Layer 5 of a small transformer language model trained on English Wikipedia (15 layers, counted from 0, width 96). Numbers have three digits each and are written without spaces.
A neuron's activation on a vector x is GELU(gate . x) times (in . x), where the dot is the dot product.

Input weights of the MLP neurons that the questions are about. A number n stands for (n - 500) times 0.002.
n5 gate: 665462565730476297272424862504819268482286638814234504385518399473152607554313491559598513417586453630608386430635629532343337778379645463509551419586683338232393536500447806156540573491366419564329565469527582411573522368252582435709385595527487435667568243776412524553375496554224633575
n10 gate: 617447616367378700555520603520463589513445262500657516695484723559496783425569598395418234235758409616529466543712463454323270437343664623534611591622446512588627596398566573723488460604215613127496319483400521414517678752668629444190310408496385406596484362431565671261632574379611319354
n28 gate: 605562422578834622413460527371473496386582385508464638595523526449534720768428647461577274447380278814395457512302519617252582351573453346319720508547519615545415469482641554400568337597357434599633553264310257527398557449641604574617595602291485639438449527201603492697631420734663450398
n47 gate: 414428411868549600658420529591622242547743396375574571590571307470326648758640591662303655520348566445492466731247671572451636312605752640312435521496550523646444509488608708429723367496513627625455344534445415404462369590321654561750771751539379591419412424570475691669439591343293229257
n51 gate: 511500544332536324539536511474718475206585527444729453352658307338597532492476512689417411570458345660401581315454613619192723496374245496427626352384515666599595631601620340314306493500343584663377570378534508492492626554474664533633636481182595547408568653548384391552496342581277375694
n87 gate: 655468661523848586531489455582546549492454449331437768127541407588451461588540445473447367625511583717679535645580523645467550515192461493357171595592372694342369654500523500723560365454484642442493541211550300489612585569444410434467613415338606609653543381649392520693484564531512636723
n107 gate: 448275530324419660495496469549500490294779560518153631514544232623398598518397458436518609644550425658473495668523059613430455509459728562317584230600097533413603163351389744204544768676528187500562631545419605259770474596389413595631500523468393731541521350482358267654546371436505446429
n112 gate: 469683504509529384339745428585550807758376616759307163241451460408482561231722589242324597548796453664373601505645738454310596730391619513601425703362698315430318477286522492577584604423318432509442385577550643446523734537442539448390403229320689249550453286571696476389365835441691671544
n123 gate: 163637525470563508430541615588526560522448689466599242693310345348572646319687650704598562492380237479479531668582496328563370526513608385365487526678785250620606457415445420705638508307592371439550454581350739661439371583449408360375592457509606205159285522659706464500579183181258492525
n128 gate: 511454310393570485580493668481665327372376661771270433416562174313353577670222569624343592675508549587370564329319430595458472488736787475344541335388684576394316329470449599610481500488310508564773347429417560438308278448578623545634560341420660605524619338404523496538694345492476535554
n140 gate: 760630341661356584519545641546472404581724167769413699524556367319528212514294742553687619591547113613429375539689500368628405601505572387424398589576781408554513419482440315533698803561471183336412605505590524262586670471547429400427962471170631722486745694610597565726713741310408411560
n149 gate: 516615758291588623415555471529383410508280757722399539589929691403356275517595534390508508447345396483446385530395331479382420279267551481360324762530226438424843605543294457517610420441401424734721504508575513690254626572578280677394334601449413551433457714561434328512590566525603661610
n155 gate: 456496627442795565584418697605611580533500470411611496466439689850403466554256640437217360504351479616397714500401398413548591261541450588571542586371582553556539521589484761467460729442635856689532768673500396264546661437577252540360508542383668458815679281428431574742360297388568480548
n166 gate: 654511321510384588553467582311579219315371662503535477493497728427304482472443486448514306477628342403424651443452527310493701594820591420521365435423462586629477517572384632462480391514401299757355406414472500473486577640486519487503395584552603585410552535470409566598351619476253319254
n5 in: 547576543322439518672592451618393462523667605522488780114469270531679624384514281613354578216776731705625622362651544482409334545447662430491395628644540870444364572315377620673409496237523429305617573691487707597189504568496371538556192293658646619563542518643661829426546715321536469417
n10 in: 624458250654352461169675623405174509652611396678443768307552654451690345500596373464618726372544550570328312486575496540496797603390611666665441640638443585462420127417326258526603551377635456679461709509482322422438384299487429428449401758670448640628695306607422263612654652704257452650
n28 in: 534547611416850600446492421456398529297176318531730488292356189276400702309514527599522646487518352211722752303580588398871630311429455647491573557437359299577373545421347343262704530402318611640348345402767707535504422374469619304646563424396619268482626576266470430517564557464259421582
n47 in: 417486517604337453277329663572534380561391540547743504649606546752394540327580358295423141458448343763427399633254581211571591364350892508666824453404444337629274430573538661470445265509412388504521508599461731547565487443254246583701390587622530615742423509462504641433650436318566278357
n51 in: 432689455618327431519677528813162505586362611440565244433639692396541694288607577262425436627585612476618285505570495665696278743420695452700423421543714331581263581527477745449619500430071651490440824870331348319314614386454803586546246353505565558783504330473578564482428366538462207349
n87 in: 585444708456532444531546513517663315558705252574573459446522745438284618447358324580325500385487642628734375491460530518620629576654148516665364728232299370738353700596587381557345559310491841293599620452381339173406547665348595521534554545549806464416409181818461570242500565482703509440
n107 in: 317377576495549527472592321314708311584453680573201500406409667612364734583212230322399446343482375371629659505717254421410305547412313641271695330467115487553416216548400556642626659616562417476171688638648565527495716369336569487504651388777395746713491236437559471563846264351505514554
n112 in: 585549485377867535688277398525444368557588600187505553830707570661193649351164468744536400589300633336592500595218282696555521464500417727318664505516439377490852412389530318602651480675742675531555779351644386175495355672060654717650730168641454479681495696580334310720553328361416424831
n123 in: 504553742509850518514354459339514314662542537365369380528612322445120599633240224597314443571422614546555246636331424262447550297391712588380767405491627441289678551337361530341656448427715459672500619687249583554639469140621250784562444293449703500647358463682531822616551419688593432576
n128 in: 431660295593682570351429518583504433370478464352205533518522461527504211304229495581839848401411242407669604367571189691526139419381357369334623354455329361581648773550421446390600683744450215654465384407762446535500634621216495640302599473455605541455613571539509435587664491451722561552
n140 in: 523186898368638823476345775725458525538481644638522487237532495353468316524266481163286532559646607434542233558477431533860580562673661582405032533576546595662598467407805614323587671205500312366628423706406396639538559785338621572627581618367663644670624571624592386527413394396529630440
n149 in: 484398448325601844411394496537396496475504564561600219670668476508435375454755483576876419456263500392463428629671496408496714335483492366538573595252290319236698626343451469624524500275504329865378565446567542533656581407619237584326449639432269368475527554188484561472594398705470537435
n155 in: 550436160612255453452768586361259722614701685547651355482487450483606745526563478544855584450603491362573426416466598681584509688487291436299544461544440357508533491488462336586731178375297522575597475659854644649417534583233477529680487291618355394517488850483656495479443297452288594349
n166 in: 439659397710637714584649877461587279508268662547387244484675496532372304441414269500370159554627422350670500206536547639742492656591712518576284472548308624603553452403325452386585538512565409564380385587460576484364542436683470428492649516444469613615459567396419513600463570695694547342

Each question shows a token from some text and the vector x that enters the MLP there. A number n stands for (n - 500) times 0.0048.

"Am": 476568559438442352417570366570371542474428467374512536420413428374422487542427526430642373421578662447598646576468633430607438461775605349673658736656413529516401442439555364441571596474427514541631658634541428621733409481498667504384391407597399668638505637437427414399593472575484550450
The neuron with the highest activation: n128

"s": 424515508484449621562476447449478420452557355543646503510502447363595419515461387586587406523456434566513626544572569548397503481401498372594652487604661597520667597438542402469642536434460591629425522597450488516561557749546619456561292485330435614407501517373611286452600326737305549411
The neuron with the highest activation: n28

"NA": 532582497467381365552449627582256548563625404291564495404498508588455276624624354601384454509400578477473568539684583385706597476449521407572529552542492619388474418406515255483506559511363696478480492648509564733543580565497685552513357424421481645348544520500464428447607393502356513303
The neuron with the highest activation: n51

"ip": 585547451599505543451477710452282581431395369499484591506672386378614472604431314537722407615326461535578585529521521668546786491526628477625639370282598510514426511364491389572352570426651402640473505447499580549446561516543619455556531479537399789711373524364504374364459337539333436404
Which neuron fires most, and how strongly? n28, at about 2.3

" other": 396670586494593424511525285457404359598439449450678379450349518583417350602409449802568580623572418531483431626608579547724472535489495641700525609417595627532650580432533398326588534433512597560411458508471592597503482738606574526415481526493380463517619432435576357417483464584608537340
The three highest activations, in order: n47, n123, n5

"-": 360559526499568492400456290488282415386546495514534503486573383447426501434334476581519529617588676437399584467697385638580569642482568587601561526416542518440492544543547324556448412420488442389470615627342514532584486682441681515499476579561467462692468497447596307638462355451486536390
The two highest activations, in order: n107, n51

"MP": 525525415577522625459527562573387483542524314423557605397354402594622437604636258554653447477579549489488529413469687406691613562638522385709661471243579473531649557491622308368499589515382361353489521579460445705556614602555594614552276422650434612595526422582506399425467371579403449387
Which neuron fires most, and how strongly? n112, at about 0.43

" FI": 462564559474421363475442521539370514589618398399693461348406349573541346643527320438526465577404567490451498552546555413657542587649550481533695551615573585577428553444506382550397606504391480478491542702506365733636503595629685543478470427669550537417464517494448393646638494517400509169
The two highest activations, in order: n112, n128

" the": 470591435480494363368415525467348419628462434433590446400467483416517433469492413523642483430505620388673570525538373490536493454510526713600465636398644545462550475527579526547541522528422661552415605573440432676531669975567532487616562548523372490650517540450487360504603343603566598459
The neuron with the highest activation: n10

" Si": 411605508497375327311586291619487567528613518399479290361507458498441482750442450466524446496534556321533494527441453558626540384767693391547466756523501575547446622583499355478428582461484386508366558538485454569743343610508624514478430472497520585565384578516498384456467399598611604566
Which neuron fires most, and how strongly? n47, at about 0.18

"Me": 453503446501365410617546599550309606629621598498404443507694418537472470714351374428555469418453724418493680556491536484695357310582529517604643789474563581538470375637535406534360520632487641632471588525373500635612484440509654476550355448464378561517469563518504394538590329358335461511
Which neuron fires most, and how strongly? n155, at about 1.2

"stic": 368582259479313458341478543577426476499511352387569554480389527607555447475411595431456401538451484600738684445446616528555549379372514394613642482677522620536392460409593509387446363532625547399484471592556401536588500789428713495496505454495264566678463420621527393381424388701531517530
The neuron with the highest activation: n10

"te": 410575156475329374475431655544486524287595403561321632338539614577460390618374436542657470606460594560670493538538355522666503383367616419587575734620585327521343515493593522472407442571610473632397487473429585496508540749644626574439545449454476476466395497318530436537407233589542536613
Which neuron fires most, and how strongly? n128, at about 1.6

" 2005": 308612301514480301592388668495193406465685361565647503370472480384383371482385453642426608477470570562514521568525435324519583493462399428435647567394550821494480516528615407550434568631543536411527482588309379686711593526571609524599493561548488381410477552455478474492558361627325448345
The neuron with the highest activation: n107

" Sk": 514606402507454579345517606577562538545529456396515412350430400489612473777508474384732312555585548521476579486503664567658652358614537485515755522519470536457491542554516417523378470564511519553400429574484302547673453468528599416499410445678339510646443582538403328573541381516467518351
The neuron with the highest activation: n5

"ro": 317524562520508306450466500640397657597482366438361525490454310405399336725464520641499388438452494414660491505415426551691501510362505426591679504680556462513652574356544455397551561542561684540470632451444580657587512529525706559356529526471369543590522480546597364412506451411552665557
The neuron with the highest activation: n123

",": 495500423494531377569456558405424449427500380508519348523511423367609561472432531602522524554577609475548587590588484622609535547449524412645697418595547569563630524589567404592530438491388567434399505527516534602612593685593655459588439621432471511430524477358570269427487458644381600424
The neuron with the highest activation: n51

"ali": 387546419477418367416461412613214615483464311342558574600529503451445536535372425534502398578559527375772620560396381405698386550563678420610528809556586427554430676478426483354323522546483525676573532571453512606476515689483599551472360436401495795470520393405562434616354528551381516582
Which neuron fires most, and how strongly? n107, at about 0.34

" \"": 333400536397530156390504436432562369331637550539516526439371550364602556391301329452649374579586503462572610668399367348649542459634487562498627485418635584469699491553552433547445583491391614367525485621325374491580404551467637420511530502496463585653400535296432374413610435539364490344
The two highest activations, in order: n107, n51

" also": 337548479379546215490456488551365298480396388433573466514323426442419551425389312568361514627553394283508424678542370514558531427487494393636718516570638604540577598581514349291604412502480440426468466604434652587546555641548544426486521465469466451619544481321670387628408395461451764439
The neuron with the highest activation: n123

" was": 427533409422558519426411626378413478397399353372616650530379366518471517413494456584481435618475631553626585642551467587428661345529524450592629433555588496519621637647543426511533545527459545391359551578368613535450552662487625417457321467261512405610651648530615335590545610548458651398
Which neuron fires most, and how strongly? n28, at about 1.3

" Green": 438636346336530566482612492616489500575496470413635514366487479644540434648488428570548320565664610509631413490488573346632520411621611575503612466639575623474493493526478371382514410509446621427446499408505469467746538567402602631327471511457364436434534502562506299476509302537537394415
The neuron with the highest activation: n51

" action": 389575524526462503466450491470179263540565531462475552502381609625466409451525475692579261558599505572658528527398542496472607440437532540571479501516509497709489618477534434463469479434503574552450458447340536557654570740519654525455381506243378642299518345432564377442496365620393470322
The three highest activations, in order: n166, n51, n47

" Stud": 419651450419417699488605555579418404652457302626493467456434396601508407670645427437670366404638695440411756491465688550598550496644612442657563549362464551516502563458419466493449397572555486403499495492522257488558488694501702390587372473305458723616468625407527382493473464617536441436
The three highest activations, in order: n166, n10, n107

" i": 418581420534354304397526158533581519513626418473609569491509551522335473611406495311559458656446678375661575552556553513635433426447531592551598549559467515488360431679532482542459666451407550568436501810347452551629453630696669416532416400562616562469456466367551427537386446521508421470
Which neuron fires most, and how strongly? n128, at about 0.32

" in": 301507589411559330516424449495372486543674500484469528512622544437452494483327421605727587381587609488529569551490440516476472348519581428621555424515645605530431510527391384547498589514392557570372642583515416612491595667620638448665443622497392504547505597442601318501436509619566675325
The neuron with the highest activation: n47

" All": 477547394570470353474548364553298526716507472449636425521360360492583302597448415450702455468519691455364503623428651516463472482621598459525523622598564622499612731463529273314507631424451473508325592488585395556620555714518604521521498466589456609553403607550528395528634284562562517363
The three highest activations, in order: n140, n87, n107

"Col": 482519264410440432547561617602360540347338432308432285325535371619423464562365324369700452526576741464535536521584406445484441285645692495677556643570532535567452536433628477513420453535440667451524465538490489530722495454537630569553453409468373550358435552566470396561506269469612363594
The two highest activations, in order: n128, n87

"ee": 434624331489558496592466598571444590340528312430480464416452391565646481482522279687719495667528439514658575483421482296548603547433505458512494625380632367594445571482644469418443502559534515456457605458505423561602450768494622514602414440474454622638475312364695340493380367655624585556
The three highest activations, in order: n28, n51, n87

" Big": 516638457501641369443509405592530408422390393368457299438528537508604484625403422500676405503457604471485430458411640616641480515613513507607585519427549679493501467559506422452413533443588566512385689354525398512738539620438602474393658459520451508643407408648626296489583389558503537483
The two highest activations, in order: n87, n51

" For": 344595346491585471472551245605414562530641475485394565502529455575507433562452616530610507513586708575622521620511574500587560294660513516456475746561569591620399516528541381354553574486510568534388680485526356475650586595408692335499273511550373611611370566446396383420403405611637463447
The neuron with the highest activation: n87

"am": 607539510608529381539464468485514689358562407494574566403659448477526383632418357635678442480363512409646509576556388376474605382499579390381533560388612404439392582436567413550432539438512712468433394604425577536570501601468646673490531469421350659523527407514635326414457322676445574478
The neuron with the highest activation: n87

"C": 433545382626454548510471607425429544593593476443350460371454419477394405707495433391693483520546580509431670594562480434673673510607625425613703433475657492678597468511413363459537519612447698420551562457499540670570533607597642527559362462521413523582397537449429349525570203582465461465
Which neuron fires most, and how strongly? n5, at about 0.38

" had": 417540315519493690668380490466342487391535421371680611459270460623562488419579385613543449465463653507660572560336407571446668430461431423594691534634555596450624608575642325372567567425431510555357596667396553515433539636552526331644518480294535375547415528589614376608444403482395679368
The three highest activations, in order: n155, n28, n107

" structure": 392591471494543645496472668561363359492574462587268563532595545681389417542436368673512296473596431535545606507562608475570425405492509409628616517545558508410669506454584500484643428455335534637458407469398540608619441747618648553434298472119442534456512412473697394432522417579525542353
The neuron with the highest activation: n149

"=": 277489614464616413373586586570405402305596416406631571344454448425492345470510393601655598499448552567478584599464362529633485471433593396520683550556573601481579601617547480515469477363313486338497645417413495697528369571501634479582545450355287537323630476448335381397419390521358510394
The neuron with the highest activation: n28

" social": 422649252509363523663648556503441380570523572431727489402472499763510436541384336552569419525539412432602475428371524487670424297545624561710574422531473630411494472500537452455497491303552624526474500521479609621686423765487653520364559470235486606524479394316526382448503493550584469353
The two highest activations, in order: n166, n155

" honor": 409607398443523302355427624606337360574481359492506508440322462614546442468559420604657457453512507425491704513445593301373380407674615515543513589528491560558409639533540365453476562539416331431411454665465404595627446709621591606672451425265477713675439559524578400397435622711406362261
The three highest activations, in order: n166, n47, n107

" Junior": 492630429420594311469501476452440411564508385454563341414541374659581304595493392563513534488473659509457457494525606462505448606567577452587511673529531601590532620412537469507373403440559637496459388415526281708599546739541699542518594418490486586545536618529588351536648366586445489350
The neuron with the highest activation: n87

"if": 394499526661536372258569515537388541440344279535512591429641442428543432589523357550605355638332600430577485468643521682575629544597502434625643526674777496431589523471453427576409607690552709479419532483628519529476511453524647523702532439768449759495478582566583433635550417530648321456
The neuron with the highest activation: n51